Layer 8 of a small transformer language model trained on English Wikipedia (11 layers, counted from 0, width 96).
A neuron adds its activation times its output weights to the MLP's output. To switch it off is to set its activation to zero at one token and run the rest of the model.
A neuron's activation on a vector x is GELU(weights . x + bias), where the dot is the dot product.

Input weights of the MLP neurons that the questions are about. A number n stands for n times 0.013.
n4 (bias -0.110): 28 -15 0 -8 1 -18 14 -19 -10 13 70 16 -19 -60 22 15 19 4 -4 1 13 19 16 -15 -4 -57 -13 9 -34 -1 10 18 -8 5 46 16 -14 -6 11 -21 0 -3 12 20 13 26 6 -6 -13 1 5 -1 -4 -4 14 -3 -29 35 19 1 6 -11 48 -21 -10 -15 18 -14 -4 11 -2 -1 13 -23 -1 -34 -35 -2 30 -37 17 -16 -28 -6 -31 -35 12 2 -18 26 23 15 -29 3 -6 -18
n37 (bias -0.189): -3 -3 19 25 41 13 8 3 34 -48 -22 16 -24 29 -15 1 19 -19 9 -3 2 10 22 -11 38 2 2 -22 -3 26 -12 9 18 7 -54 24 -18 -4 -15 -8 11 36 10 25 -6 14 5 -25 7 5 -3 19 23 -44 26 -1 47 0 -1 -31 19 28 -3 9 -12 -42 32 -34 -17 37 -14 -5 11 -16 -31 -12 12 25 24 -10 -59 18 -9 6 -9 5 32 -21 -12 -31 20 -28 -11 -13 40 -8
n38 (bias -0.128): -12 1 9 -12 -9 4 -9 2 17 2 -26 -6 17 -3 -15 -11 -1 26 7 14 42 -4 20 2 -31 -45 28 -3 15 20 12 -9 18 -9 4 -11 -34 16 13 -29 28 -8 -16 26 -3 -2 -1 28 12 -14 -14 -13 11 -23 18 29 -20 8 10 -24 -6 -19 14 -22 5 4 0 3 7 -26 21 -21 -8 9 20 19 -4 -12 -18 10 -11 49 -3 1 28 -15 -1 40 -1 17 9 -22 -26 -24 -1 -2
n54 (bias -0.230): 2 -33 7 15 -13 14 -48 -7 3 -26 5 10 14 -14 -18 -15 -4 32 -4 22 10 37 -2 7 9 -8 17 18 -11 22 -3 -32 -7 -11 13 -46 -17 13 0 5 31 -17 8 28 10 9 2 19 14 17 28 47 -28 -51 30 -21 33 2 32 30 10 -6 -9 13 -5 3 1 10 -47 -26 -21 -27 2 -31 -53 13 26 -14 -8 -13 -7 -15 -16 6 -12 -11 0 -16 -1 -21 41 8 9 -4 24 12
n66 (bias -0.178): -15 -26 -9 5 21 8 0 -2 -3 -16 20 -8 -9 -27 18 22 -10 -10 20 10 -4 6 47 4 -11 -48 8 -22 -35 -7 51 34 -1 6 27 20 19 5 -2 -16 21 16 26 15 16 -20 -9 21 -23 -27 18 -6 0 -23 25 22 -8 -8 -8 5 7 35 -7 -8 17 -19 -4 27 -17 2 -21 29 2 -36 -13 -43 -17 14 32 -20 -23 -30 18 21 2 -21 -3 7 -3 -17 26 8 -2 -2 -5 -21
n73 (bias -0.302): 16 -12 4 -27 -3 -6 -22 -14 -17 6 -1 -28 -15 -3 4 -1 -29 -10 -2 -14 19 -5 16 21 -9 -6 9 -5 3 25 5 23 -1 49 36 28 9 -1 11 -59 64 9 12 -28 37 -26 -33 -21 44 -27 33 -11 22 6 16 -10 -17 34 48 11 -40 68 28 15 25 58 -16 -39 -14 33 -34 -5 20 -35 7 -9 -10 19 23 -8 -27 -26 -49 45 -5 -31 24 -11 9 -11 7 -12 2 -7 -40 1
n134 (bias -0.330): -28 26 -15 35 26 1 -24 18 30 -30 18 -49 -37 23 -26 -10 10 6 24 7 16 9 -30 -22 35 -16 -17 -7 18 24 -30 -4 -21 12 -13 -22 -23 10 36 -24 41 44 12 -15 -16 15 18 -1 -16 17 12 45 -9 -13 21 -31 -17 20 6 -15 -17 -11 30 45 17 -25 -9 -6 13 -14 -10 20 19 -9 10 -8 0 -38 -40 -5 7 -21 -1 30 20 -2 24 -4 15 -7 51 -34 -22 -18 3 -18
n152 (bias -0.206): 1 -5 15 -31 11 8 -26 14 -13 -1 -44 -21 19 -8 25 -22 -16 -31 -29 12 5 -10 -26 -1 15 -42 -3 1 10 32 6 30 -31 14 -16 19 24 -27 22 14 -19 -12 3 -58 -15 -11 -8 -5 5 -8 28 0 -5 -9 25 -12 15 12 18 4 9 -22 42 38 15 -33 -16 25 20 -34 6 -2 23 38 -30 -35 14 6 23 -30 40 18 6 -9 12 0 11 -12 31 12 9 -19 18 17 -31 11
n232 (bias -0.257): 7 -19 -16 -15 -11 24 -15 -16 35 13 -1 -22 -10 14 22 5 -32 7 6 -6 0 28 -14 20 -19 -2 2 7 -1 -8 15 -5 -8 32 -10 -18 15 -4 -9 11 17 -10 -28 -7 -27 -21 3 -4 37 9 -40 -14 30 4 16 9 12 -8 -15 10 22 -20 8 4 24 -18 28 64 -10 -7 25 -27 1 -12 -6 -3 15 -36 1 -35 24 -41 26 0 -10 -25 -44 -29 -2 22 43 -3 22 41 19 -4
n235 (bias -0.280): 24 -32 62 -9 -8 16 -5 43 -10 -16 29 -26 -6 1 37 -8 1 8 9 -51 28 5 23 40 -46 -6 2 27 -38 65 46 10 12 30 -6 -9 -5 -50 -36 8 7 24 -2 -21 9 6 23 5 -34 14 -53 -25 -44 14 7 -14 -69 41 14 16 5 -3 2 -44 -4 -32 -26 -11 -7 1 49 -4 5 16 17 -29 6 1 -50 21 0 21 -29 22 4 -6 30 3 -38 2 15 33 7 -22 -27 27
n238 (bias -0.197): -26 22 -43 11 4 23 -2 12 -41 -18 -19 -5 -28 58 19 0 -3 -8 -12 4 25 20 25 -10 14 -20 17 20 -25 -12 17 -7 6 23 25 7 1 1 0 -12 -7 -11 32 13 -9 30 -17 2 -22 2 -24 17 -17 -1 30 3 -7 -28 -5 -10 -19 21 -3 -12 -4 -7 25 -31 0 -5 0 -14 13 9 37 -6 -14 -24 -12 21 -2 8 -4 62 -32 16 7 -24 -32 10 -4 25 8 20 -9 -32
n270 (bias -0.260): -4 -12 19 -1 -18 10 28 14 2 9 -42 -12 1 16 -6 6 10 39 -10 20 -22 20 -11 21 -25 -31 6 -56 20 18 -28 6 -1 32 -45 31 1 -21 21 -13 -51 4 31 -28 -16 5 32 9 -17 11 12 9 7 23 11 30 -17 -6 -13 -17 19 -4 27 -33 -9 -3 -27 5 34 -30 -6 -6 29 1 -39 -2 -4 13 19 -22 -37 -2 -17 10 12 33 17 3 -7 -11 2 -2 5 25 18 15
n319 (bias -0.296): -26 -20 37 -16 4 20 1 -13 18 -28 35 29 19 -10 42 0 8 -28 -27 12 -18 45 1 33 -17 3 -15 -18 -11 28 0 -5 8 15 -15 32 -7 11 42 -91 13 3 -5 4 34 0 16 26 -1 -25 21 -25 -12 7 9 24 47 -24 -36 8 1 -6 -28 11 -11 22 -15 21 -22 -27 8 2 14 13 -3 -10 -12 23 -15 -35 1 2 -16 4 25 1 -7 -23 -7 -7 -16 -23 -25 -26 14 1
n347 (bias -0.168): 5 3 -6 1 -13 -7 -6 15 -11 21 -33 -5 -33 7 -26 41 -21 -17 10 -13 36 14 -5 -15 -20 -4 -28 0 -1 -4 -2 -27 30 6 3 1 7 -4 -15 -5 23 -21 23 8 14 20 -15 -15 -3 -10 -31 8 1 16 1 -37 2 5 5 -6 17 6 -21 11 9 17 -5 -31 39 25 7 15 8 -18 -22 12 15 -55 10 19 17 26 11 19 -8 -10 7 1 -15 10 -13 -7 39 4 2 -23
n363 (bias -0.182): -14 -35 -20 23 7 5 5 -17 30 -1 -16 -25 -5 19 13 22 -57 37 -5 3 -25 26 19 -16 39 22 12 2 25 6 29 -3 26 -7 12 17 10 31 -7 8 15 23 45 -32 9 2 15 -14 -1 -9 30 7 -4 -24 13 -5 -4 9 -5 2 -22 -8 -4 18 9 -4 -20 -9 -8 -21 4 5 28 -1 -7 -9 -33 -29 -27 -14 20 25 37 -8 1 -16 -33 -25 -13 -2 13 4 -17 -17 -14 -3
n380 (bias -0.290): -11 -13 15 -10 -1 -8 29 6 15 -21 6 13 -8 26 26 -4 -9 12 42 9 4 -11 12 -27 -20 -39 11 -29 -13 12 7 7 14 -13 -37 22 15 0 -18 -4 -31 -14 24 -38 -18 32 -11 29 -21 33 24 -4 -31 -2 -26 11 -4 -4 -29 -59 -49 15 15 -17 -11 -45 -30 -27 41 -4 -6 13 34 6 -12 -18 7 -15 35 19 13 20 -27 20 -7 19 14 -8 24 19 6 3 12 10 -3 9

Output weights of the MLP neurons that the questions are about. A number n stands for n times 0.02.
n4: -32 24 -5 13 -3 12 29 -3 -11 -7 6 -4 6 -57 6 -6 11 -34 5 -9 11 -11 -11 19 17 31 20 -9 -14 -24 -12 -5 -4 15 -22 -12 11 -11 -7 12 -6 -10 8 2 0 23 -11 -3 10 -7 8 -11 4 -16 -13 42 -8 21 -10 -6 -13 27 -12 -32 3 25 -15 35 0 -5 -16 16 6 15 10 4 -13 10 -13 -23 -14 3 17 -4 6 8 20 3 2 -6 -13 -20 -9 28 11 -12
n37: 0 -1 -12 6 -8 16 12 -6 -4 1 -4 -7 -25 30 -9 -9 -16 14 -6 -7 -5 -20 21 0 15 -14 1 6 -39 -31 7 21 18 -47 -5 -16 1 4 -5 6 9 31 18 -16 -16 0 -12 -5 -22 5 13 -9 15 15 -8 -18 -13 5 -25 9 14 -14 27 8 -16 -4 1 -19 1 -11 8 7 7 7 4 -16 -9 1 8 5 -6 1 5 24 27 21 25 6 8 4 6 8 -14 0 6 10
n38: 9 -12 -6 -7 3 7 -4 -2 -3 -4 10 4 6 13 1 -20 9 -9 -8 -17 -7 7 10 0 11 22 4 -3 9 -6 -7 5 14 1 5 20 11 -16 -21 8 -5 27 11 -11 29 -51 8 -9 -1 18 13 7 -11 -3 5 -29 15 -12 21 31 -18 -10 2 -5 5 -16 10 -11 -6 -11 -19 3 25 5 -9 0 -6 -4 15 -5 0 -15 7 -19 -32 -5 0 4 10 11 -18 -2 2 22 -13 15
n54: 29 26 0 -21 12 5 25 -19 12 35 6 0 -14 -7 0 -6 -21 1 18 -26 11 0 2 -12 -6 34 -5 -5 -9 7 -23 45 -1 -21 -7 14 3 -2 -5 19 -20 8 -25 8 -20 8 6 4 -25 0 -9 -10 -3 -8 3 13 -9 -24 26 21 0 7 -30 22 3 18 -2 -6 10 -11 -3 9 10 8 11 15 0 14 -2 -27 14 5 9 -32 16 -1 -2 -3 6 -24 -19 -26 0 -11 -24 24
n66: 19 5 -8 18 14 -12 -34 -2 16 12 15 -17 28 -25 -6 20 -11 -20 7 4 -2 -23 10 -2 0 -25 13 30 32 0 16 11 5 3 -22 6 -17 -7 -4 12 0 16 -6 -5 -14 -12 -13 -2 21 5 -4 4 -4 5 2 15 6 -23 7 -3 5 -13 11 5 -12 -6 16 -2 9 -12 -26 4 43 -6 12 -13 26 16 10 -16 -33 -16 8 -22 25 -18 -1 15 -2 -2 -1 1 -27 -14 -6 -4
n73: -2 -16 6 13 -7 19 -13 9 -5 13 -18 5 -14 -82 8 -29 -42 -15 27 -20 0 -12 1 -7 -6 28 20 9 -5 -33 -40 -16 -16 47 3 -1 -4 -10 -28 6 21 -12 7 -15 -7 17 13 11 -4 12 37 -7 16 -23 11 -20 15 22 -5 -4 3 22 19 -12 0 10 -3 -7 -5 14 21 -11 5 27 -38 -5 4 34 20 45 -1 -26 4 -16 -5 12 19 4 0 10 -33 -16 14 -3 23 31
n134: 10 23 14 17 20 -26 0 6 19 -43 -13 -29 -2 15 3 6 -23 27 -14 20 -31 17 -1 -24 -5 3 17 -12 16 -24 0 -32 -6 1 -3 -24 6 -4 26 4 13 2 -29 21 3 16 -17 -9 -14 33 1 -5 0 -24 -7 -16 18 -11 12 15 7 5 5 -1 20 -11 -8 -13 -7 -6 -9 12 7 -5 17 7 -4 15 -4 0 -21 10 -17 38 1 -4 -17 -8 8 6 1 -15 9 3 -13 15
n152: 14 18 -10 -22 5 1 -15 39 -23 5 -25 -4 5 -17 -8 -10 -16 14 6 4 7 2 1 14 22 1 -25 -18 0 30 6 22 8 -3 -6 -10 -2 -19 34 15 -52 23 -2 -26 -2 -46 14 -16 -9 7 11 -23 -2 0 3 -5 -13 5 10 -20 -10 -19 19 12 0 -1 -1 44 40 -12 0 10 14 2 -31 -4 -19 28 19 -17 38 10 -1 -35 6 25 -17 -30 2 7 -4 -5 8 28 -6 5
n232: -37 -17 -2 -5 0 -11 -28 -13 -17 2 -9 2 9 -18 24 2 10 -9 -3 -23 0 7 2 -2 4 1 -19 28 7 7 14 4 24 5 22 20 26 9 12 1 10 -10 -20 10 -4 4 6 -26 5 -10 8 -1 1 -1 -4 23 10 3 14 -10 -17 9 -18 13 2 -9 -19 -33 5 -6 -10 12 -20 -17 15 -9 10 0 -20 8 -41 26 17 -16 7 2 23 -3 3 -8 8 -8 -6 13 9 18
n235: 13 -19 30 -8 14 0 16 15 12 -21 9 -12 -20 -33 8 14 1 22 34 -20 -11 -28 15 32 -9 1 -21 30 -31 32 25 4 -7 24 0 12 0 -34 -11 12 5 29 18 -12 19 -9 19 -36 14 16 -29 -6 -94 5 -21 14 -8 -3 7 8 4 -12 8 10 -29 5 -25 -44 -12 -2 33 13 22 40 17 0 10 -7 4 1 -12 -9 -21 12 18 -16 4 -12 -30 1 32 -20 5 -3 5 6
n238: 21 -15 1 -14 0 -12 -12 -36 10 -22 -2 -16 34 -7 7 9 1 22 9 -7 11 -30 -14 27 -21 -24 -14 0 34 19 4 -14 -9 -17 -25 11 12 9 -4 15 -13 -10 -18 17 -10 11 16 -9 33 8 7 9 7 23 -22 -7 -5 5 7 -2 12 -6 3 -1 -3 23 -6 14 -13 19 -15 -7 2 -8 -43 -5 -9 -8 -8 -3 -5 -13 20 -9 -6 8 -14 5 37 5 15 -11 -9 16 11 15
n270: -43 -6 -2 18 11 -11 8 5 -27 15 3 -11 -2 -30 -9 -10 -3 -35 -13 31 5 -9 13 6 -23 4 -21 11 0 15 7 -18 8 -18 17 6 -31 -29 -9 -14 -12 10 3 -13 -2 -5 21 7 25 15 23 2 -4 9 3 16 -23 23 -11 8 7 -27 10 10 -16 15 -3 24 -15 -6 11 12 -13 11 -14 -14 -8 30 -4 26 6 14 -20 -10 -24 14 20 -19 -5 -8 15 0 7 28 17 14
n319: 3 2 14 -25 11 -15 12 -9 6 -24 4 24 8 -9 12 0 19 2 25 -12 8 11 5 0 -14 -2 -16 -20 -18 -13 45 11 14 24 -4 4 18 0 11 -21 -23 -27 14 10 32 -7 30 9 8 -24 -16 -9 25 11 8 -28 15 10 -29 7 -7 -5 -18 -3 -12 10 -18 0 -12 -30 25 -12 -10 12 -28 3 4 -2 10 -2 -30 -20 20 13 -5 50 7 -12 -12 -3 -9 -18 17 20 -5 -9
n347: 12 -9 -15 10 -10 4 -17 19 8 -13 -17 32 16 7 -23 -11 -10 16 -8 -19 1 -11 11 5 11 10 11 5 7 7 19 -3 7 -2 13 -11 3 -5 -16 36 18 -7 -30 1 4 14 9 6 16 -13 11 3 6 -4 -18 19 -7 -16 -2 9 -4 17 -7 18 -3 -32 7 5 -14 -7 -17 -9 0 -5 10 -10 -17 -7 -5 -4 -1 18 -8 -26 -12 -6 1 2 2 22 -1 5 -8 11 -4 9
n363: 0 -12 21 -5 18 1 -11 -15 -1 0 -23 -7 13 29 -21 -7 8 14 -2 15 -15 12 -3 5 -8 -18 -15 18 -18 -14 3 -3 -20 -10 -15 9 5 10 -6 12 5 -26 0 24 -18 -3 10 3 -4 4 -2 0 18 -6 14 -14 3 10 3 -19 1 8 -5 -12 -12 -13 -1 6 22 10 -5 -18 -16 22 29 -2 24 -6 9 19 -1 6 7 7 -14 -21 9 12 36 -15 2 -21 0 -6 10 -4
n380: 4 -8 6 -26 -36 17 16 -27 24 0 -14 15 32 16 -34 -3 8 13 18 3 7 -5 -17 24 30 21 -11 0 -23 21 -17 -5 -24 -4 3 14 -30 -38 -10 7 -16 3 16 -33 8 -8 -3 1 24 -3 -4 -4 -12 2 -22 -4 4 3 -38 -21 16 11 1 25 -9 0 -7 34 17 22 9 17 0 34 -9 3 -3 9 -6 26 -2 -6 26 3 -17 2 10 -5 -26 -14 1 13 10 -3 -21 3

Each question names a token from some text and the token that comes next. It shows the vector x that enters the MLP there. A number n stands for n times 0.052.

Then comes g, the gradient of the next token's log-probability with respect to the MLP's output, scaled to length 1. A neuron's effect is roughly proportional to its activation times (output weights . g). A number n stands for n times 0.0041.

"è", then "s"
x: 2 19 -38 28 17 3 -9 -20 -12 -29 -4 24 31 2 -5 30 -2 -14 33 -43 -13 3 -26 5 -9 1 17 -2 -28 -34 33 -10 -11 21 5 -29 -12 23 16 3 21 1 4 -6 -22 -13 -5 8 -1 29 -32 6 -26 12 -9 15 52 1 -4 7 -8 -12 -35 5 37 -28 -13 9 -5 47 -24 -7 29 0 22 47 -3 -6 -35 32 -1 16 0 -25 -54 2 -23 10 5 -1 -18 -19 0 2 35 16
g: 41 -22 -56 18 23 -27 -49 -23 -30 -1 -60 33 10 14 22 -18 -5 -20 3 -61 28 -4 17 -2 33 -3 28 -7 -6 -14 -14 -38 22 -1 17 14 30 -19 8 13 -21 5 -8 -5 38 12 45 20 16 -1 1 2 8 31 -7 17 20 22 -62 -4 -2 17 -22 -5 -3 0 11 -15 16 4 34 9 -43 4 -19 -50 24 -25 -49 27 -5 -11 -6 -2 41 -13 35 33 -2 -3 -49 7 37 -5 19 -12
Which neuron, switched off, raises the next token's probability most? n54

" Arkansas", then "-"
x: -20 -11 -25 56 19 8 -4 -8 -28 -27 -21 17 11 -12 -15 -22 20 3 -6 14 -14 -55 -21 -15 23 34 29 19 -4 -35 -14 -11 -2 11 -7 -15 -33 15 2 32 25 3 32 -9 -18 -16 28 20 -16 -30 -65 -9 39 2 -31 -14 16 8 -36 10 26 4 29 26 4 6 9 -20 1 28 8 -27 7 15 1 -8 11 34 -12 -2 -8 -10 33 -26 -30 8 -6 10 -3 -10 14 -3 2 3 36 0
g: 12 12 3 7 -20 -66 -32 -20 40 -42 -13 -36 -6 -13 -20 29 -6 31 46 45 -69 -9 -3 5 -15 19 -17 -3 33 -35 29 14 7 -5 0 -1 -27 24 68 11 5 -1 -11 -43 -4 -16 4 9 29 31 -64 -7 -1 -22 3 46 -10 4 -11 2 12 -49 11 13 8 -17 -15 -27 22 28 6 11 -14 25 7 21 12 -3 -15 -7 10 -7 6 23 15 -6 -13 21 -6 -38 31 -30 42 32 -8 -14
Which neuron, switched off, raises the next token's probability most? n37

" from", then " Univers"
x: 10 -1 9 31 9 -14 -3 2 -18 17 13 -9 -23 -77 -8 -14 -17 -24 8 21 -11 -18 -4 0 26 13 7 12 -31 -95 9 1 -3 13 23 13 -6 -3 25 17 21 -19 30 -16 -10 13 -8 3 -21 24 -15 17 42 -8 -7 14 1 54 -41 -18 -11 -7 -8 9 6 3 -3 -26 -21 -15 6 -17 36 1 12 41 15 13 16 -4 -15 -23 7 21 -5 3 -10 -10 10 -8 -3 11 10 -4 9 6
g: -68 -14 -21 32 3 12 8 -21 1 9 -24 25 -12 -20 1 -11 15 16 41 6 26 28 -25 8 22 -9 15 -21 -6 -11 -3 8 -22 -26 14 32 -1 -35 -14 -21 -21 -27 -17 18 -30 -14 -20 4 35 -10 13 -8 -24 -25 6 -67 -26 11 3 -8 12 8 -24 1 12 15 -22 25 -11 28 37 58 -25 -8 -15 -72 19 38 -38 12 35 16 49 -17 28 -17 23 27 -36 32 29 24 -21 23 12 16
Which two neurons, each switched off alone, lower its probability most, in order? n4, n73

".", then "96"
x: -5 29 -3 27 15 -26 -8 2 8 -1 7 -4 17 -19 -51 1 -27 11 11 14 -20 -16 -8 33 9 -28 -1 5 -5 7 0 -8 5 6 -6 -10 -15 47 42 -79 -28 10 7 12 30 -13 48 3 -11 22 -35 -4 54 9 -11 -1 17 -8 -1 18 -5 -13 -6 -3 -12 0 -6 22 22 -27 4 19 30 15 -19 26 -33 15 22 1 -37 -9 -12 -23 -40 19 -12 -36 24 21 4 14 -16 -11 14 6
g: 25 2 -60 -22 -8 15 35 35 -24 3 9 6 -29 4 -23 -20 10 -15 -52 19 10 19 -54 20 -2 -29 33 16 -38 19 17 13 -4 11 42 39 -29 -32 -2 -2 9 -18 2 -23 1 14 -26 37 -32 -12 -15 2 -19 22 -39 15 55 -18 2 8 -40 14 -2 -9 -15 20 -18 -34 23 -18 -5 30 15 7 22 6 27 -1 47 19 -48 10 -3 -45 10 24 52 36 12 -8 -5 1 18 -5 -21 -43
Which neuron, switched off, raises the next token's probability most? n134

" Nov", then " 21"
x: -1 -4 29 6 31 -21 27 11 -25 3 12 -24 13 -16 -9 18 -17 -7 22 25 -16 3 -12 9 19 30 47 1 -29 -36 -12 23 -25 5 -15 -4 -10 59 -22 22 -6 -17 18 -15 -34 -34 -2 26 18 -15 -8 3 10 12 -36 -16 9 -40 -36 23 1 -13 -12 2 15 8 -34 -1 -13 52 8 -35 23 16 7 71 -1 -16 4 -5 -23 -25 10 1 -14 2 -13 17 -8 6 7 7 20 4 36 -42
g: 39 -9 8 40 2 21 -14 -22 27 13 30 71 -16 -40 3 11 -16 13 -15 -16 -1 9 9 -12 -14 -13 -27 -9 -41 -31 -40 10 5 69 2 11 -12 4 -19 -15 34 1 -9 27 -11 -1 18 35 43 13 -8 31 -37 -7 12 -18 9 11 -8 -24 8 67 -29 -3 2 -5 9 -7 -23 -3 15 -18 0 -14 -29 -4 58 22 15 -53 -7 -32 28 -46 45 -36 2 -3 -18 -31 -20 11 8 -10 -23 -5
Which neuron, switched off, raises the next token's probability most? n232

".", then "0"
x: -17 11 13 49 9 -48 -30 27 -2 0 -12 -5 22 -28 -28 -8 -19 6 -16 -3 10 -35 -26 38 1 8 18 -1 -10 -3 -17 8 -7 18 -23 -8 -17 -6 33 -53 -31 4 16 -16 37 -7 25 29 -12 14 -34 25 18 8 14 19 31 1 -11 5 -1 6 7 5 -9 -27 -11 29 -19 13 20 -7 29 22 -14 46 -36 28 35 5 -23 24 -17 -11 -31 19 -9 -7 4 13 -21 -17 -25 9 13 -6
g: 1 -1 -46 19 14 -30 -48 -27 -25 19 1 -1 -26 3 -35 -13 -7 1 -7 -23 26 11 35 32 -41 17 42 -33 -17 -15 21 31 -26 -12 -41 -8 -17 7 10 53 -25 22 18 -41 11 -31 32 2 3 2 74 14 17 -16 -15 -25 11 5 -3 15 53 -31 9 17 -30 -24 5 5 2 -27 10 26 -28 9 8 -1 17 50 -1 6 22 11 -41 22 18 28 28 43 -42 -11 4 -11 -9 -36 -18 1
Which two neurons, each switched off alone, lower its probability most, in order? n270, n37

"79", then "9"
x: 6 1 9 11 -9 -9 13 -2 -23 -34 -13 -18 16 -1 -44 -9 13 -4 -5 -2 15 -42 -2 18 2 7 7 -1 -23 -20 8 0 -3 44 -25 -3 33 15 38 20 2 16 36 -16 -8 -18 45 -18 -37 12 14 7 7 20 13 -21 7 0 -20 35 23 -70 10 -24 12 -3 -36 19 -24 -31 24 -23 3 54 -5 29 -8 17 -4 9 -24 7 -8 6 2 -2 -2 57 -29 -14 -9 -22 0 15 3 1
g: -5 28 29 -30 -32 -24 0 39 1 -4 -21 13 26 22 19 -44 33 51 13 2 -32 -32 -1 10 33 -31 -33 9 18 9 -59 -64 -4 16 54 10 33 -26 29 6 21 3 43 40 8 8 15 -27 21 -12 -42 -4 -34 -28 22 16 -10 30 24 12 -45 2 3 -6 -46 -7 -13 17 18 -33 -14 35 -9 -13 19 -16 -3 -48 6 -16 8 -19 -4 16 -22 3 17 -16 13 -10 0 -15 35 7 3 -14
Which two neurons, each switched off alone, lower its probability most, in order? n235, n152

"*", then " |"
x: 7 -3 31 22 10 -8 12 -7 -60 -9 -16 20 14 -8 -13 -17 19 -2 19 10 -17 -79 12 -6 61 -14 24 -4 -4 -39 3 2 6 -2 18 19 3 -20 1 -9 1 -6 31 3 -15 -11 17 9 -12 -15 -8 -17 14 -8 -25 -19 18 -8 -59 -2 16 10 2 47 11 -17 -30 -12 -3 28 21 -29 -1 2 27 32 -18 36 -1 2 4 32 12 7 3 4 6 29 -2 -6 -43 -20 -7 -12 9 -15
g: -20 34 -1 -30 5 23 -23 56 -22 -60 -27 -17 -2 10 -13 -29 -27 -49 -19 6 53 -23 21 6 19 -3 20 5 21 21 -9 12 15 -41 -5 2 32 3 4 -17 -29 -6 35 4 -8 -2 -14 -13 -21 -46 -8 59 48 29 -9 -7 -23 -13 1 34 -3 -10 45 -21 19 0 -25 12 27 -4 -25 11 15 -9 13 19 -35 12 11 19 -22 24 -17 -11 -65 42 -16 -6 33 34 19 9 -17 -37 -1 16
Which neuron, switched off, lowers the next token's probability most? n37

" and", then " committed"
x: -1 4 13 15 15 0 3 16 9 -6 20 17 -4 -88 1 -9 2 -9 -45 29 -9 -19 15 -10 -4 -2 15 24 -29 -62 -16 13 1 0 4 8 -17 10 23 24 -23 -18 17 3 -6 38 30 -4 -18 3 1 5 49 4 0 25 5 -15 -6 0 -9 -2 15 19 -20 -11 -7 -8 -9 11 9 14 8 0 -4 56 4 11 27 7 -26 -36 -9 -16 -15 11 1 -1 -38 9 -7 7 13 -3 11 -27
g: 12 -12 -64 -38 13 0 24 24 17 -32 -1 -2 -1 5 -17 21 24 -34 -30 5 21 0 0 9 28 -30 -19 -31 39 -14 13 -49 38 -1 10 -59 24 0 -16 -3 11 25 -10 61 22 26 -53 -13 -17 0 15 24 -32 -34 15 -11 -23 27 20 1 -14 -19 -36 -38 -10 -14 -2 18 -15 9 6 -13 -8 19 4 -1 6 -12 14 6 -1 25 35 70 -18 6 40 -24 -14 51 15 18 -17 28 -19 -24
Which neuron, switched off, raises the next token's probability most? n66

"67", then ","
x: 3 -2 -16 7 -8 -35 6 0 -15 -17 -1 -25 27 -20 -19 -3 -8 -2 8 5 -3 -10 -10 32 12 15 10 -9 4 -7 14 32 -11 38 -32 -22 19 14 45 33 2 2 11 -33 19 -13 12 8 -18 17 -7 2 -16 -16 -23 -30 16 22 -6 29 22 -56 4 -3 7 3 -10 29 -17 -23 -12 -19 13 39 -22 8 -34 38 16 10 1 -10 6 -28 -32 -12 -25 56 5 36 -25 -21 -6 42 -9 2
g: 29 5 -27 -25 11 33 -8 8 -31 -21 -23 19 7 -48 26 25 12 -19 -12 -13 9 29 30 3 -6 19 33 8 46 -24 -3 12 15 -19 -29 -10 -22 -7 -3 33 -3 62 13 5 -37 -7 32 -13 -11 30 -27 -15 -13 -22 -54 48 7 37 -10 -40 29 -20 -25 32 18 -6 57 -26 3 32 -7 18 17 -42 53 -48 -12 17 -7 -38 -22 23 14 -13 -26 -22 -16 10 -28 -6 13 11 2 -6 1 -22
Which two neurons, each switched off alone, lower its probability most, in order? n152, n232

" selected", then " by"
x: 0 5 7 -19 -9 5 -2 -36 -39 12 -9 -11 15 -32 -42 6 -10 -18 -8 35 -6 -44 21 4 36 8 25 16 -12 -34 -5 17 -7 7 17 -2 1 10 3 -32 -9 -1 9 -16 5 31 -23 -21 29 19 -42 16 13 11 -60 8 4 30 12 -10 0 7 17 2 8 24 -6 -41 -26 20 6 -14 3 18 24 47 9 55 53 -4 -11 17 4 -31 -19 13 -8 -3 -27 13 -21 -5 -13 -18 1 19
g: 15 25 -30 14 -32 -1 23 -58 -21 -20 -8 -21 45 -15 0 -10 29 -11 40 -63 -15 1 7 3 17 4 17 0 -18 -14 -40 52 -5 25 -18 -45 -12 5 -18 -12 21 -41 0 6 20 1 -12 15 13 26 0 -63 0 7 -14 7 -15 1 -69 -11 -1 -7 0 5 54 -29 -2 -17 34 18 17 14 23 1 20 32 -27 8 19 -57 3 2 -4 -7 -4 17 24 31 19 -31 20 42 28 -10 9 28
Which two neurons, each switched off alone, lower its probability most, in order? n73, n4

" 2007", then "*"
x: 16 -5 17 29 1 -15 5 1 -41 1 -12 -28 22 -28 -19 24 19 -11 -11 16 -4 -48 14 3 15 18 59 -13 6 -63 -7 7 6 8 8 -4 -2 22 17 15 -7 -2 62 42 -10 -13 -13 -15 -10 -10 -59 14 5 -13 -35 9 -1 -14 -22 39 -4 -45 -5 28 21 9 -4 -9 35 5 10 -38 -21 15 8 34 -19 -29 12 -3 0 -8 9 22 -9 1 -7 22 -16 20 -38 -4 20 -6 7 -12
g: 15 6 -6 6 12 15 -13 -9 19 -19 20 -12 16 39 -15 22 41 49 -5 25 -40 1 6 -4 0 -19 -51 -1 -22 11 -17 -44 40 -12 -5 -9 -28 10 5 36 8 9 -10 -24 -5 12 3 -23 2 -32 34 -28 7 22 10 -33 24 -41 -31 -23 12 47 -4 5 -34 -52 6 -7 7 4 -1 -8 -29 30 -6 -48 -15 10 -24 10 63 -36 47 -5 33 -17 21 -27 -23 15 50 -17 14 35 -32 27
Which two neurons, each switched off alone, lower its probability most, in order? n347, n238

"–", then "57"
x: 6 -20 -7 16 22 1 9 5 8 -40 -8 23 36 -11 19 3 3 -1 2 -10 -31 -18 -19 14 2 6 -1 2 -37 -32 -3 18 -43 -7 11 -17 -21 -19 59 -20 1 -4 -1 -12 21 6 11 -13 7 -21 -33 15 62 0 6 -19 41 24 -50 9 13 -24 -10 10 -6 -5 15 -7 -17 15 -12 -33 30 51 -4 57 3 20 8 -8 -25 17 -6 -14 -47 26 -23 17 -11 15 -2 10 1 12 14 -21
g: -36 10 20 -32 14 -33 38 -4 1 22 -27 10 23 -6 18 3 -55 -5 29 -13 -11 -5 -11 -23 -15 -4 6 4 61 -17 35 -11 1 40 1 25 17 61 35 -11 -13 25 16 51 19 3 -13 -25 15 13 -34 -42 -7 -11 32 -11 11 -9 0 -14 -17 48 -45 -22 14 -29 1 -11 -15 -1 26 -28 15 54 -3 -2 -23 23 -34 -33 27 -12 -38 26 9 -24 -14 -38 14 15 -6 37 -25 -27 -28 -1
Which neuron, switched off, raises the next token's probability most? n37